Layer 11 of a small transformer language model trained on English Wikipedia (14 layers, counted from 0, width 96).
A neuron's activation on a vector x is SiLU(gate . x) times (in . x), where the dot is the dot product.

Input weights of the MLP neurons that the questions are about. A number n stands for n times 0.0052.
n27 gate: -6 1 9 -8 5 37 -29 -18 -39 -7 18 -32 -12 6 -36 -35 -26 7 14 13 1 45 47 31 -32 21 -6 -9 16 -17 -15 13 39 -62 -18 14 -13 27 3 -20 -8 -27 -27 -4 10 -54 28 -5 -13 35 25 4 14 -5 -14 -3 17 -23 15 3 3 -2 9 -3 18 -3 -15 18 11 -29 17 -57 -17 1 -1 -36 -4 28 -1 7 -1 11 5 2 -9 -14 12 -10 6 23 4 49 36 61 -3 -42
n33 gate: -7 -65 12 -9 -32 -44 -27 -1 -14 -22 -13 4 11 -41 -6 -19 19 37 -2 -5 -8 7 16 -9 -8 -12 29 -19 11 13 3 -12 -2 -23 -28 -12 16 13 -6 -66 13 10 36 5 -6 19 4 11 -6 11 1 25 -27 5 18 4 30 -8 -3 12 -25 28 -17 -19 -52 -20 14 -42 26 5 -20 27 32 6 29 -1 -1 6 69 -51 -16 30 9 -40 -5 20 7 -10 27 25 36 -24 15 -24 -4 39
n48 gate: -37 5 -32 -20 -37 8 12 25 31 -2 -14 23 -4 27 1 -7 -14 -28 16 -5 29 3 -37 20 14 13 39 -15 20 6 -24 5 38 -22 -13 -17 -38 51 15 22 25 23 -11 -29 20 28 19 -11 -5 14 -19 -12 38 17 -44 -24 -48 -16 -45 -20 -17 -36 15 3 20 8 -21 21 -49 10 -33 -23 9 -15 21 28 -1 -1 -6 -8 -31 7 33 1 -6 17 -1 50 1 46 -54 -11 37 18 12 -18
n51 gate: 25 -16 -30 27 9 35 -16 1 56 -2 -10 23 -35 35 -20 59 49 -21 29 -22 1 6 -35 -8 -6 -7 -5 -20 17 17 -25 -48 -5 8 -25 -18 -19 -8 3 25 -6 -8 -2 -9 -19 61 -16 -4 25 -41 13 -31 10 -28 28 -25 25 -30 23 16 -20 -8 0 -18 -7 -34 25 31 -2 -5 -5 -28 62 -3 37 24 12 -16 0 -33 40 17 8 15 -10 53 -15 -32 -18 -30 -9 36 7 -35 -29 0
n57 gate: 11 22 8 14 -4 4 -1 -29 -12 9 15 -49 2 30 9 11 -12 12 19 -42 4 -34 -3 15 -24 27 5 22 43 58 23 4 -8 18 -26 11 -6 33 7 -3 -12 -5 -19 -41 37 36 -28 54 23 4 -12 -7 -7 56 -14 10 -6 -7 40 -27 0 -16 -14 1 -8 -7 46 -26 21 -11 16 -19 -6 -17 -11 -50 11 18 -15 6 -54 10 6 4 -32 -7 5 -27 61 -66 -18 9 -9 -31 -7 35
n59 gate: -12 7 9 -1 -53 31 -20 -4 -36 31 -16 3 32 -4 12 -15 -7 -23 38 7 25 -9 3 -52 -34 24 -22 -29 -11 9 -19 12 10 -4 32 -14 -38 6 -3 51 -31 -23 43 31 11 -16 -1 -10 1 -9 -13 -9 11 6 -9 26 32 -27 -8 37 18 -34 -1 17 87 4 10 12 13 15 36 -28 -60 11 14 -51 4 3 24 -1 -2 13 9 -16 -25 -9 9 -6 10 -27 10 6 -10 16 -9 16
n76 gate: -34 41 69 33 -18 -30 14 7 1 14 10 3 -19 -34 -8 -27 -15 6 17 -29 -6 -17 8 18 10 16 21 15 9 -11 -8 20 39 -4 25 5 -41 -54 -11 27 -16 26 -10 -11 -17 73 22 12 -9 -48 5 -16 12 14 5 -12 -17 19 7 18 9 -13 -1 -26 2 -2 -10 -6 30 -8 -26 19 17 -13 -22 -10 21 4 26 -31 31 -13 -7 -22 34 52 -61 -14 -34 49 -35 21 3 -16 -29 -3
n77 gate: 63 -5 -25 22 -12 10 4 0 -25 -4 25 -4 -18 -57 10 14 -56 -7 18 -27 -20 0 3 -21 -10 26 17 -31 -40 -33 15 15 -23 -9 11 -37 -13 -24 -28 33 1 -25 5 38 -36 5 -1 -28 -37 52 -9 -31 43 -27 30 -52 -16 -41 14 -26 17 -32 -25 44 32 28 27 -10 3 27 -2 -25 -20 12 -2 8 17 -21 -8 42 -15 60 45 -4 39 18 12 30 -37 22 40 12 23 7 -7 5
n80 gate: -20 22 10 7 5 -23 34 24 39 13 -1 -34 -1 -1 -24 40 -39 20 22 22 -29 -44 26 -10 -33 -4 31 -14 22 -1 -28 -6 -44 -10 20 20 3 -6 -16 21 -21 36 22 4 23 7 18 11 0 -1 16 -19 1 20 48 1 -11 -8 33 26 -26 -2 8 -2 -13 10 -21 -40 6 -5 16 0 13 29 75 5 -30 1 -6 26 14 -8 -10 26 0 -1 7 -34 -3 -44 -39 -32 -16 -17 0 -17
n90 gate: 47 12 21 19 1 8 24 -17 14 31 -19 -38 30 17 -26 15 46 23 19 3 -3 -22 30 13 -10 41 -38 14 -17 -30 -22 -3 8 -36 -21 7 -9 13 4 4 -38 20 -51 -14 48 12 -3 -26 8 -47 13 -7 -1 -5 -21 -19 14 -26 33 1 6 43 25 -53 3 5 24 -31 33 -20 -32 -5 14 -23 -19 -6 36 13 28 -7 8 -2 15 -25 7 -23 -6 -37 11 22 -6 2 4 21 12 2
n96 gate: 15 36 25 -12 0 -8 23 -4 -42 26 33 13 38 -37 -57 -11 -10 5 -43 -1 3 16 6 18 39 39 -38 33 -27 22 8 -15 -8 -18 -2 -10 40 -11 -10 2 -3 -27 17 12 48 -43 -4 12 36 -2 -13 15 -7 -13 -5 -6 23 17 17 2 28 14 9 39 -20 -28 -33 25 -15 9 -3 44 15 -18 -19 35 -46 -27 25 -5 -63 14 0 -42 2 -2 -38 -15 4 -6 -19 29 -12 24 -9 -55
n101 gate: 7 26 0 -73 -22 -1 12 -2 25 12 -26 0 -23 23 21 -16 -15 -34 2 15 4 2 38 46 27 -29 -14 27 -10 7 0 27 -32 12 -19 17 -14 -31 -19 8 -6 -12 -9 -15 1 4 25 -36 -20 -6 -35 -25 -27 2 -27 16 33 -12 7 20 -12 33 -15 5 25 -23 11 37 3 40 -1 26 -15 3 57 43 -4 4 -13 -25 -18 -41 -38 48 17 2 -45 15 63 41 -17 45 -12 -8 -14 -10
n113 gate: 15 7 -31 3 -4 -12 7 -18 -13 41 33 8 10 21 -11 -39 -26 67 -15 33 -10 26 -28 -23 0 -15 -9 -10 10 -27 -14 -20 -22 -18 -18 -11 -14 21 -72 2 -42 -41 -9 11 -6 14 35 7 2 -11 1 1 49 19 19 -24 -15 4 -30 -3 -2 26 -5 11 52 10 -23 -14 39 32 -4 33 16 -14 38 -18 1 -5 -17 3 1 1 -12 11 12 -25 -26 -27 -8 -25 23 47 38 -36 7 19
n127 gate: -9 16 -16 19 -21 -18 -21 22 -6 7 2 -23 6 15 -39 -23 21 -18 16 17 -11 4 -23 67 -1 -10 -35 20 11 49 11 33 -24 -46 -16 1 4 15 -46 -7 -24 -11 -3 16 -43 -24 5 -16 -5 -2 -32 -12 25 -21 -14 -1 -11 8 27 3 43 10 24 -33 4 5 -15 -18 24 10 5 26 -2 48 36 -16 -9 -68 48 -21 13 43 0 -20 59 -20 -13 26 -58 -12 -35 -13 -13 25 37 9
n143 gate: -20 -24 -7 10 -20 14 -41 23 18 4 -5 -21 2 -17 21 -1 2 35 21 -3 2 -3 -10 -5 -12 17 60 -17 -13 -27 -2 30 23 10 -30 -36 26 33 6 62 -11 49 39 10 7 27 -2 -21 36 -16 -3 -44 -20 -34 -6 7 -15 3 -40 8 28 23 -9 -22 -3 26 17 29 -1 -1 -18 -33 -35 15 8 17 14 -21 -39 -8 10 -14 39 -17 -13 13 67 -9 22 2 -13 -22 -37 24 -36 5
n149 gate: 3 -3 30 8 37 -10 -14 -51 11 24 -12 2 1 21 -6 45 -31 -45 -25 4 0 -4 -35 -35 -9 44 -9 -32 -36 6 20 11 -11 8 32 8 0 -11 5 13 28 11 3 12 22 -13 -45 -3 -18 -9 35 -12 -1 -4 32 -14 -7 -14 9 7 -31 5 -5 -12 26 -31 -15 40 31 25 10 16 16 -28 1 -9 -4 -6 -5 0 -54 31 20 32 -4 -24 -9 44 7 2 -27 -23 11 -28 15 33
n177 gate: 9 29 -27 -10 39 -22 20 15 -6 16 41 50 -10 10 28 30 9 23 18 -8 -4 15 -13 28 -1 -5 -15 -29 -13 -44 -32 22 -29 4 -11 14 21 -15 26 12 6 25 -33 -22 42 31 -15 16 -27 17 -6 -5 21 12 10 12 -13 31 -35 9 24 8 -26 -23 -11 -22 13 7 -7 -26 10 -5 -3 -11 -42 18 20 32 -6 22 -10 -15 23 2 -36 -41 5 29 -7 -30 9 -6 -23 -53 -65 -38
n199 gate: 4 18 19 10 -1 -7 -30 -35 3 -2 -3 -6 41 -21 -27 16 29 3 14 15 5 0 3 3 22 -13 -30 -26 10 -32 14 15 -10 10 -12 43 3 35 -9 47 -1 20 -8 -14 -25 31 -17 2 -12 46 20 -11 10 16 18 47 28 -32 9 1 -26 5 -55 16 28 -13 2 16 2 21 9 -52 26 5 8 6 -12 9 -7 10 -61 -17 17 19 10 23 -37 -21 -8 -6 -48 -3 5 -14 -41 -17
n245 gate: 46 -13 0 20 26 -24 -22 18 -11 -3 14 -18 -36 -17 19 25 -18 12 8 52 -6 16 21 8 18 -47 22 1 18 -23 1 -18 24 -26 -13 -8 -33 7 -12 -6 -17 43 -30 49 -7 -9 -9 -30 -8 -12 66 8 6 17 -46 19 -27 29 17 28 2 -1 -1 30 -8 4 -43 -4 7 8 -19 -19 49 -19 35 8 8 -2 30 -31 -2 20 13 26 -8 -28 -20 -50 -6 -52 1 -25 -5 -3 2 -16
n27 in: -8 -11 55 -2 -23 52 7 -8 -8 -16 -51 31 2 5 16 -52 -19 -22 11 -26 -5 -32 0 35 5 7 -19 -4 0 23 -43 20 38 5 -25 3 27 -35 64 -2 -21 -38 -2 10 1 14 -17 -23 15 -5 23 30 27 9 -21 -23 8 -22 70 15 35 -2 -14 -4 37 7 -18 39 -2 -38 44 -5 -30 -10 -40 -38 -25 7 -13 8 -4 -28 -8 7 -1 24 22 3 -12 6 17 34 42 16 -47 -15
n33 in: -43 12 -53 13 -6 -28 42 12 7 -19 13 7 1 -14 -39 27 21 -12 -3 23 -23 28 13 -2 -41 3 -41 2 -2 6 15 -2 -8 48 -5 22 53 6 51 -31 -32 -5 -10 -13 3 44 53 58 -2 21 19 18 -95 -19 32 -30 18 -7 -21 -13 -48 -42 41 -2 -26 15 53 -20 -3 27 36 14 -8 9 21 23 -17 0 13 2 -23 1 -15 -27 32 -44 16 -21 -7 13 13 -1 -6 -36 -12 6
n48 in: -43 -5 32 -28 -28 15 -3 49 29 -20 19 14 -3 23 -18 7 22 8 -10 10 -6 -24 -16 9 -4 -7 -27 -8 -16 19 28 13 25 -42 -24 -17 12 -17 6 8 -22 -9 17 -11 -27 11 -18 -1 28 -13 -28 53 5 37 32 19 -42 -4 -30 3 26 7 24 10 14 16 13 -31 18 2 -21 -23 30 -12 -52 -32 12 42 20 -40 34 -8 63 -6 -21 -4 -33 27 20 -37 18 -23 31 13 0 -26
n51 in: -65 -26 8 -15 -32 -3 16 40 -19 3 -37 -4 -44 15 -19 12 4 16 -16 -49 -17 34 18 -16 -26 -23 14 51 21 -56 5 51 -46 -4 -16 9 -10 -9 -27 -29 15 4 -7 34 -29 62 12 -15 -12 49 10 11 -37 22 33 -29 -29 33 53 1 44 30 16 41 5 -2 24 -37 10 -12 -27 11 -9 -34 -33 48 28 3 14 53 7 -47 -24 -25 3 -7 1 30 -40 38 30 -34 46 -52 39 2
n57 in: 9 -41 -11 -24 -8 -29 19 55 -32 -7 -16 22 -3 -24 -23 22 -10 -22 -9 26 -21 13 21 18 21 17 -14 23 -15 -13 30 5 -34 11 -28 12 3 -10 40 6 -17 -10 -1 -18 28 23 -7 -58 -26 -15 3 -2 3 19 24 32 -23 23 -16 -13 5 15 -11 1 -13 -4 0 24 -49 -33 14 36 -11 7 -25 -13 3 -9 14 -12 5 7 -12 -10 -11 -48 -21 13 -7 57 13 59 6 36 34 -32
n59 in: 45 -29 66 34 -2 -11 4 1 43 42 -16 -31 25 6 -8 8 -45 -9 -30 -15 42 -43 -24 -11 -2 11 -2 7 2 27 -55 -20 11 43 -39 22 13 -4 -68 19 -5 -38 0 -3 26 29 6 -19 -16 -38 12 -19 25 2 -27 -2 0 -43 -50 -1 -14 27 -7 48 26 33 26 45 6 1 10 -6 -18 -41 2 -44 17 -9 -15 2 -25 2 2 -1 31 -11 34 45 8 46 -30 -11 -7 9 -55 58
n76 in: -27 -9 -15 1 5 49 -3 53 -37 27 -5 38 15 7 -14 37 -5 -15 -24 11 47 -32 -43 -31 -23 16 25 19 -21 12 -10 -15 -43 11 18 16 -10 10 27 -3 1 -15 27 24 1 2 8 20 13 -59 11 50 40 -23 -21 6 -14 0 -13 -16 -5 5 -38 -8 35 -42 -17 -26 22 -12 -2 27 1 25 -37 -16 16 26 6 21 -1 -18 11 8 -9 41 -28 -17 -9 18 5 -7 0 -35 0 0
n77 in: 54 -32 -33 31 25 -34 -30 29 36 -13 -16 -38 0 36 -37 12 -17 -24 -24 -51 28 9 13 -1 -7 10 -14 6 -9 10 30 6 -34 19 0 -16 42 -44 49 -19 32 5 13 10 21 -46 -7 13 41 59 -17 0 -4 -39 -30 12 43 -2 -37 21 11 57 -3 -20 -9 -11 -40 -24 52 35 19 26 46 -10 8 -30 -23 -45 18 5 28 12 12 -16 -4 -20 -59 -21 4 -32 6 -44 -13 -9 -20 42
n80 in: 24 1 11 27 28 -12 -31 33 -41 50 -30 -53 -9 9 19 22 10 -37 28 3 9 -15 25 -31 -3 -30 24 9 -35 4 -43 -1 -6 4 2 -4 36 -29 -5 -9 17 51 2 -1 23 -24 14 16 -43 -3 30 20 32 -54 -6 9 19 20 25 -2 -3 -19 13 -34 -32 -20 10 16 31 18 5 25 26 5 -9 -39 -13 -16 30 12 30 17 4 -1 -10 44 6 15 -17 31 -18 -2 -37 -20 -30 12
n90 in: 35 4 -36 -27 42 -12 39 1 17 -24 21 0 26 22 -43 10 3 2 11 11 -43 18 27 11 -14 -36 -6 27 9 9 -4 -46 1 31 24 -22 -45 3 23 -20 27 -4 -43 1 1 -12 -8 13 -23 -28 -20 -1 -1 -18 -24 13 -22 28 -31 30 -4 24 -30 -14 14 20 -6 25 -18 1 -21 9 52 24 4 0 38 14 4 -34 -44 -6 3 -24 15 -18 21 26 4 83 -6 -12 10 -14 21 -20
n96 in: 6 17 23 -24 0 -14 -7 44 21 46 33 16 32 -61 25 -9 -29 -9 -7 34 23 -34 8 37 -4 5 -35 14 -33 39 -7 -7 23 -15 -29 -27 2 5 -9 13 12 -12 21 37 -15 -10 -21 12 6 32 -57 -11 18 -15 -2 20 12 53 -12 -26 -11 -26 8 1 -35 10 -31 -31 -38 -9 0 0 5 4 54 45 -42 -50 -19 -3 12 37 26 -9 14 4 -40 -26 18 -11 -54 -22 -38 55 1 -11
n101 in: 9 -5 -2 -3 -7 -12 19 -4 19 -33 -50 2 -10 -2 7 -2 32 -52 14 5 28 -16 -8 2 10 -42 -37 5 -25 -32 -18 -22 -16 -22 24 -27 -15 -11 37 22 23 9 32 -7 -45 2 -17 39 18 1 -30 -52 -29 -11 6 28 3 -10 54 15 -7 36 -6 49 19 -7 -9 -24 -14 48 38 -21 1 43 -10 -13 45 28 -5 -55 5 5 -3 23 -18 -21 2 6 60 -22 -4 -12 -41 -32 29 6
n113 in: 78 -6 -48 56 44 38 19 -71 -18 -9 24 -26 4 -24 5 12 -5 -8 10 40 10 -4 7 -8 -13 12 -3 6 -6 -2 -9 13 -4 -36 43 0 -6 -6 -33 -26 -36 -23 -50 7 19 38 21 -4 -12 -5 9 22 10 19 17 31 -26 -25 21 -20 -19 19 -16 -4 46 -16 -14 8 27 27 67 -15 -4 22 2 -21 -38 -8 -19 18 -15 -20 20 18 21 -10 38 35 -18 -24 -12 -14 15 -36 9 -17
n127 in: -2 1 11 -4 -2 -1 33 -6 10 16 69 -26 3 7 -34 18 18 -1 0 -2 27 -17 8 -8 -14 -41 -26 4 29 -40 25 -2 17 4 17 24 24 16 -7 -45 7 14 -33 50 -8 40 -5 27 -38 -29 -55 -14 -4 32 18 0 -32 -27 -12 -8 20 42 -42 -7 -3 -26 -9 13 -18 -14 31 -32 -32 25 -25 -21 -21 -5 -5 -5 26 40 -15 11 -4 61 -8 -16 -37 -8 43 -3 9 2 24 -39
n143 in: 0 22 -15 -14 -20 -14 27 -6 8 6 19 8 -27 -13 28 -5 25 0 -7 24 -5 36 9 -63 52 -29 10 2 16 8 -33 -55 -45 -53 25 -1 -17 -11 -5 -29 3 10 -36 -14 -16 32 26 -26 -26 -24 4 12 34 39 -61 -16 -31 0 -24 -17 -7 -43 -10 -57 49 9 -10 24 23 4 -1 59 41 -35 20 8 25 21 19 0 3 42 32 43 -16 34 -27 -12 4 -32 51 -4 32 -37 35 -2
n149 in: -12 32 30 29 11 -17 53 -33 -38 -1 2 -28 -17 -7 -5 -4 -4 -4 -16 6 17 -2 -9 -45 27 8 -4 20 11 54 -14 -2 -24 -11 35 9 18 -69 -19 15 11 -29 -14 -20 -7 -15 -8 35 40 -35 2 -3 -22 -12 18 1 22 9 -38 55 -23 -1 -9 4 -37 -30 11 24 -21 20 8 13 -16 -31 22 55 6 9 52 -10 13 33 -3 -14 -16 -10 -4 17 -5 -7 0 -47 -17 -1 6 18
n177 in: 13 21 -7 -23 -23 -3 13 6 14 7 4 35 30 25 -41 -26 4 -4 -19 -33 -38 22 19 17 -16 -18 4 3 -33 -17 -12 -26 23 41 43 15 23 13 -31 23 15 -9 13 2 -21 16 -16 0 -4 7 -19 -61 32 -5 33 26 -16 25 -48 3 9 -4 -46 -6 9 -9 23 21 -10 -11 7 6 -17 3 -53 18 1 -27 0 35 82 33 -44 -1 1 19 -12 -7 8 34 15 -1 23 17 -33 -27
n199 in: 42 -23 -50 -43 -11 33 -1 13 -5 -2 21 -30 -65 0 -13 -17 -13 2 9 -36 49 -7 13 7 -21 1 66 27 10 16 5 28 -9 -14 0 -23 -24 6 -13 2 13 -2 30 39 13 -25 16 2 -4 -1 -17 8 2 27 2 -29 38 10 12 24 -66 -34 -51 18 -3 1 6 -24 14 -48 7 -37 25 -12 11 43 6 -2 18 37 -39 4 13 32 20 -64 17 9 31 5 22 -3 -5 -54 -7 31
n245 in: -30 18 8 15 -30 2 70 46 4 12 -14 12 8 -1 34 14 44 -17 -29 13 -21 2 -9 -27 -28 -10 34 -18 28 5 -4 -15 29 1 13 -22 -70 4 -37 40 25 -39 -44 -57 -7 -18 27 -3 12 -7 -8 -2 2 -8 50 -38 -23 51 29 43 -36 -2 29 66 -5 -10 4 -7 -27 19 -6 0 53 -45 25 -12 -40 -11 29 -8 29 -11 19 12 -27 11 -38 15 -25 19 29 16 -14 -17 -20 -15

Each question shows a token from some text and the vector x that enters the MLP there. A number n stands for n times 0.074.

".": 0 12 18 -12 -26 10 5 11 1 -15 -3 -3 -6 -16 0 -7 -4 -11 -14 1 -3 -19 6 3 -7 -9 -1 -2 15 -5 -15 2 -6 -6 -16 69 -15 -5 -6 25 -3 -15 4 9 0 -1 21 15 13 -5 -17 -2 12 8 -7 -3 5 -13 2 19 6 4 -25 10 16 -3 0 12 1 -7 0 10 27 16 -17 2 -17 -5 -13 16 -1 13 -1 17 4 3 1 -21 -9 4 5 1 -17 -25 -13 15
The neuron with the highest activation: n199

" eventually": 7 -1 6 2 10 8 -3 -2 -16 21 9 -5 12 -12 14 2 -4 -2 -8 0 5 1 -31 -3 -30 1 -11 10 -10 7 7 -14 3 -8 9 80 -2 10 -19 -7 -4 -4 -4 -2 4 3 -11 8 19 -13 -33 0 8 6 19 -2 -17 23 -2 5 -2 -2 -25 -7 18 -3 -12 9 4 -11 1 4 15 3 -22 0 3 12 -3 -7 -8 6 3 6 -9 3 9 -1 -1 -1 -14 -1 -1 -17 0 9
Which neuron fires most, and how strongly? n113, at about 2.9

" ": 2 -13 -5 6 -17 -10 14 5 4 1 4 -29 9 10 -2 5 -3 -21 5 7 -24 -4 1 -5 14 22 -12 17 13 -21 3 5 -2 -1 -5 18 -21 -4 4 2 1 -14 32 16 4 17 23 -3 2 2 -11 -8 0 10 2 5 22 -22 -3 13 -15 -10 -4 4 20 -8 -12 10 26 26 9 -12 19 -18 -35 -1 -5 -9 -7 -5 8 13 6 1 3 -19 13 -13 9 6 -22 1 -25 -31 1 13
The two highest activations, in order: n59, n199

" in": -23 -2 -10 6 4 -3 8 10 19 -13 -6 -12 4 -3 -13 -5 -8 -15 8 -2 6 -4 -4 0 4 23 -23 17 -20 -6 3 3 4 -9 -18 52 -2 -1 -6 8 -10 12 -8 21 -7 3 18 -32 19 -1 0 3 31 9 26 1 19 -23 12 10 -15 -2 -14 -8 4 5 -1 5 3 -12 -6 -6 24 2 15 -10 6 -29 -10 -3 6 19 12 -18 -1 16 -1 1 -15 -7 -3 -1 -23 -14 -2 8
The neuron with the highest activation: n127

" and": -8 -6 -15 -1 -3 -3 4 -3 5 -1 -11 4 19 -1 -12 1 9 7 0 -15 1 16 -23 6 -18 2 -14 8 -12 -14 -14 -9 10 -16 -10 73 9 10 -8 -6 -3 -3 -17 2 6 15 11 -5 8 4 -28 0 10 8 3 -2 -20 7 15 -2 4 8 -16 23 2 10 -10 -1 15 -5 28 -5 11 4 -3 -10 -13 10 -6 -11 -13 16 24 7 3 -2 18 -23 -10 -14 0 12 -7 -18 1 0
The neuron with the highest activation: n113

" remix": -13 -25 -9 15 -15 7 21 -9 8 0 -10 -15 -13 0 10 10 -11 24 17 -2 0 -3 -15 -14 -8 -11 -1 27 -12 -9 -1 -1 -11 4 -20 12 25 9 25 3 0 -4 -16 -10 -6 18 1 -4 11 -19 16 -23 15 -1 -5 -22 -3 1 8 8 -6 17 -14 7 3 1 -8 0 10 -1 15 9 38 -7 -15 12 -26 9 7 1 11 -26 35 3 -20 4 0 3 8 -10 4 -26 8 -9 13 -6
The neuron with the highest activation: n51

"0": -20 9 15 -9 -7 4 23 -4 -2 -8 12 -7 2 -18 19 -16 8 -9 8 -7 -14 12 5 -2 14 1 1 -4 -16 -2 1 3 -2 -4 -7 11 -26 -9 9 31 -25 23 1 24 -13 16 14 -4 16 2 -9 -18 34 15 -4 -22 -3 -17 9 16 8 -12 -7 -3 -8 -2 4 28 12 -4 -15 -3 24 -7 -33 5 -10 -2 -8 6 25 9 15 -7 4 -1 14 -6 -3 -9 -13 2 -29 -18 -7 1
The neuron with the highest activation: n143

" C": 1 4 -5 3 -8 9 3 3 27 -9 4 -10 0 14 5 -4 10 -4 -24 -4 -17 7 3 1 4 -5 -17 -10 -18 -1 -20 12 -8 -37 13 7 -19 -5 1 2 6 15 10 7 18 -26 48 6 -1 -16 3 10 11 13 14 23 -11 2 1 -16 -9 -3 -18 -32 -2 5 -9 -10 -2 -20 -2 16 -4 -4 -20 28 18 8 7 12 9 5 13 1 -23 -16 4 -1 9 6 -15 14 -7 16 -7 9
Which neuron fires most, and how strongly? n177, at about 1.6

",": -9 -16 -15 14 -19 -16 18 10 12 -9 23 4 6 -19 14 2 -8 3 3 5 5 9 -21 -14 0 17 -31 -3 -14 -13 28 -3 -15 -4 1 43 -5 -9 -9 -3 -23 2 6 16 -14 9 11 -9 8 5 -8 -16 11 9 11 11 -21 -12 -12 3 0 2 -29 -1 16 19 0 5 3 11 -10 -9 11 -13 8 -7 -8 -12 -21 12 10 11 17 8 -4 11 4 -6 10 5 12 -5 -28 -10 23 20
The neuron with the highest activation: n113

" of": -15 -4 3 -2 11 3 10 -9 23 -4 -14 -3 1 -7 -21 -1 -12 12 3 3 -8 20 1 -1 -19 10 -8 14 -2 -7 0 -2 -13 -7 -16 80 -6 1 8 -9 9 -7 -18 9 -13 13 6 -20 15 -24 -9 2 3 3 9 -5 -8 -3 -4 12 -17 -2 -8 4 28 -2 -6 7 3 -22 -13 -6 7 -4 5 12 -6 -11 -12 -3 7 14 11 12 1 4 15 -5 -17 -9 -3 -16 10 10 9 20
The neuron with the highest activation: n51

"ie": 1 -15 -23 8 -18 32 -5 13 3 -16 29 -6 -14 3 -12 -3 20 12 15 3 -14 19 3 2 -6 -14 -6 20 -14 -7 -5 7 -9 -33 -13 19 3 -6 0 -4 -3 21 0 -8 8 -25 10 4 16 -7 -11 0 -12 -3 6 13 -11 -3 -7 -23 -16 4 3 0 3 11 13 -7 -6 -25 -1 16 14 14 -37 11 2 -24 20 4 0 9 9 -5 -4 -12 -4 11 7 32 1 -4 -16 14 9 18
The neuron with the highest activation: n90

"ii": -15 -12 -36 -1 -22 12 7 2 12 -14 18 -3 3 18 6 19 -8 12 -18 6 -3 9 -2 17 0 -8 -4 24 -13 -2 -5 -4 3 -10 1 13 -2 13 2 -7 -14 11 -10 -1 10 -13 -5 11 -9 -4 2 3 5 7 -1 11 -6 5 9 10 -17 23 -10 22 -5 3 -21 5 -14 -49 -3 -1 22 -3 -41 8 -12 -24 14 -9 14 15 21 8 -21 8 -3 0 4 8 -1 8 -7 -7 21 14
Which neuron fires most, and how strongly? n245, at about 1.7

" EP": -15 -11 -21 7 -4 17 14 -9 8 -2 -11 -13 0 3 5 4 -4 22 13 -6 -11 2 -2 18 -26 2 -1 24 -10 -1 -1 5 3 -16 -7 25 16 -8 -1 -10 4 -21 -8 -7 2 12 17 0 2 -27 -1 -11 20 17 -5 -25 5 8 34 -4 -7 17 -22 11 15 -5 4 -4 -3 6 12 5 30 -7 -22 2 0 22 -9 5 -4 -5 15 8 -12 -20 10 -20 10 -25 9 -14 5 -35 1 18
The two highest activations, in order: n113, n51

" '": 5 -9 11 -7 5 17 -4 -4 4 -6 -11 -6 -10 -9 0 3 -12 -1 8 -10 16 6 -1 9 -3 24 -8 17 -2 1 -24 -1 -5 -10 8 34 12 -7 8 -6 -1 -22 -13 -14 -7 4 41 3 -9 -13 -13 -31 10 -1 -33 10 -7 -4 11 9 -16 8 -15 11 7 -14 -10 5 15 -2 -15 -3 10 -3 -19 22 8 2 -25 -21 -7 6 21 -6 3 -14 12 -4 40 7 13 7 1 4 -9 24
The three highest activations, in order: n101, n27, n90

" Buc": -2 -28 -23 -2 8 16 8 26 -1 -8 9 9 -8 0 5 -6 -1 16 5 8 -15 -14 10 14 -5 -1 -29 9 -15 -5 -6 0 -28 -7 -17 -13 -7 6 4 9 0 0 9 3 -10 -10 34 -10 20 -18 7 -5 12 0 14 4 2 18 3 7 -11 20 -18 -24 15 -10 -8 8 1 -30 19 23 27 29 -24 -25 -13 -16 3 -2 -4 7 -8 11 -2 4 17 0 -3 5 -13 -4 5 -1 15 8
Which neuron fires most, and how strongly? n113, at about 1.8

"ancer": -11 14 -25 -4 -31 6 5 -5 12 -13 4 10 1 21 -3 4 -16 30 3 -3 -6 -6 8 15 8 10 -14 41 -10 -8 -7 -2 0 6 11 20 1 11 13 -4 -10 -14 2 9 -3 1 15 5 25 -15 -19 -18 23 -7 -17 7 1 1 11 1 2 7 -12 1 8 14 -6 0 -7 -35 -6 -22 27 -9 -44 -9 -6 2 10 7 -19 8 2 -6 12 -1 13 -11 5 -3 2 4 -13 -14 13 6
Which neuron fires most, and how strongly? n90, at about 3.3

" entirely": -8 -18 7 -8 3 7 1 5 5 17 -3 -20 6 -1 16 11 -21 -4 -3 5 22 13 -22 5 -2 19 -11 -2 -25 -14 14 -11 5 3 -1 52 10 11 -15 14 -16 13 -12 -15 6 8 -12 -17 6 -4 -5 -14 11 1 0 3 11 18 -8 2 -30 -3 -10 11 21 -16 2 17 -8 0 19 -13 13 -1 -29 -6 -7 31 16 0 -10 -4 0 10 12 5 -15 3 -7 6 -27 -11 -5 -8 -5 10
The three highest activations, in order: n59, n76, n177

" |": -13 -13 -1 -12 -22 -24 17 15 14 -17 -1 -7 -8 4 12 -19 -15 -11 10 4 -1 -28 -2 -7 2 12 14 20 0 -2 16 5 8 -11 -10 56 -25 -8 -2 -3 -18 0 13 9 -12 -8 21 -14 -10 9 -12 14 14 -9 9 -4 -10 -1 11 -13 1 2 7 13 14 1 -6 -10 -10 8 -7 1 19 22 -10 10 -21 8 -8 16 -1 -15 17 -15 8 12 18 9 -4 -1 -14 2 -9 -4 -13 27
The neuron with the highest activation: n48

"7": -20 -3 2 -6 5 -22 12 0 3 24 -5 -7 -8 13 28 0 -1 -15 12 2 -33 -10 -10 -11 -7 17 11 3 -1 2 4 10 -5 -1 -24 27 -5 -8 -18 20 -18 12 6 -2 -16 9 40 12 9 -7 -12 -3 21 -12 7 -9 -17 9 18 1 -6 3 5 10 8 0 -14 -3 -1 -4 0 8 25 14 -43 12 -13 1 -3 10 -3 1 -29 3 7 16 10 -13 -6 -11 -15 -6 -11 4 -5 18
The two highest activations, in order: n80, n76

" O": -3 -19 0 -10 -8 13 8 4 -7 -24 10 -3 7 -14 4 -24 -6 -1 12 19 -18 5 -6 2 14 8 -23 18 -15 8 4 11 -6 -27 -8 -14 5 -14 7 24 0 -10 15 14 6 -1 50 -6 9 -19 9 -4 6 9 -3 0 5 28 17 14 -17 15 -13 6 -1 -13 -3 7 -7 -23 13 -1 15 1 -32 -6 3 -23 5 9 -21 4 -2 -4 -1 0 7 3 12 17 -29 -1 3 -8 -6 16
The two highest activations, in order: n96, n27

" Black": -9 -16 5 -11 11 3 5 2 -2 -4 9 4 -12 3 1 7 -5 34 11 2 -12 -21 4 -6 -13 12 -8 19 -14 15 -13 2 2 2 -6 18 -5 -12 16 15 1 -9 -9 5 8 12 27 5 -1 8 -10 -42 17 -4 -22 10 11 32 13 8 -18 -5 -21 -3 -9 7 -1 3 8 6 -12 -7 11 6 -54 -29 3 0 -6 22 -4 5 3 11 -8 -15 1 1 3 -18 4 13 11 -4 0 7
The two highest activations, in order: n177, n57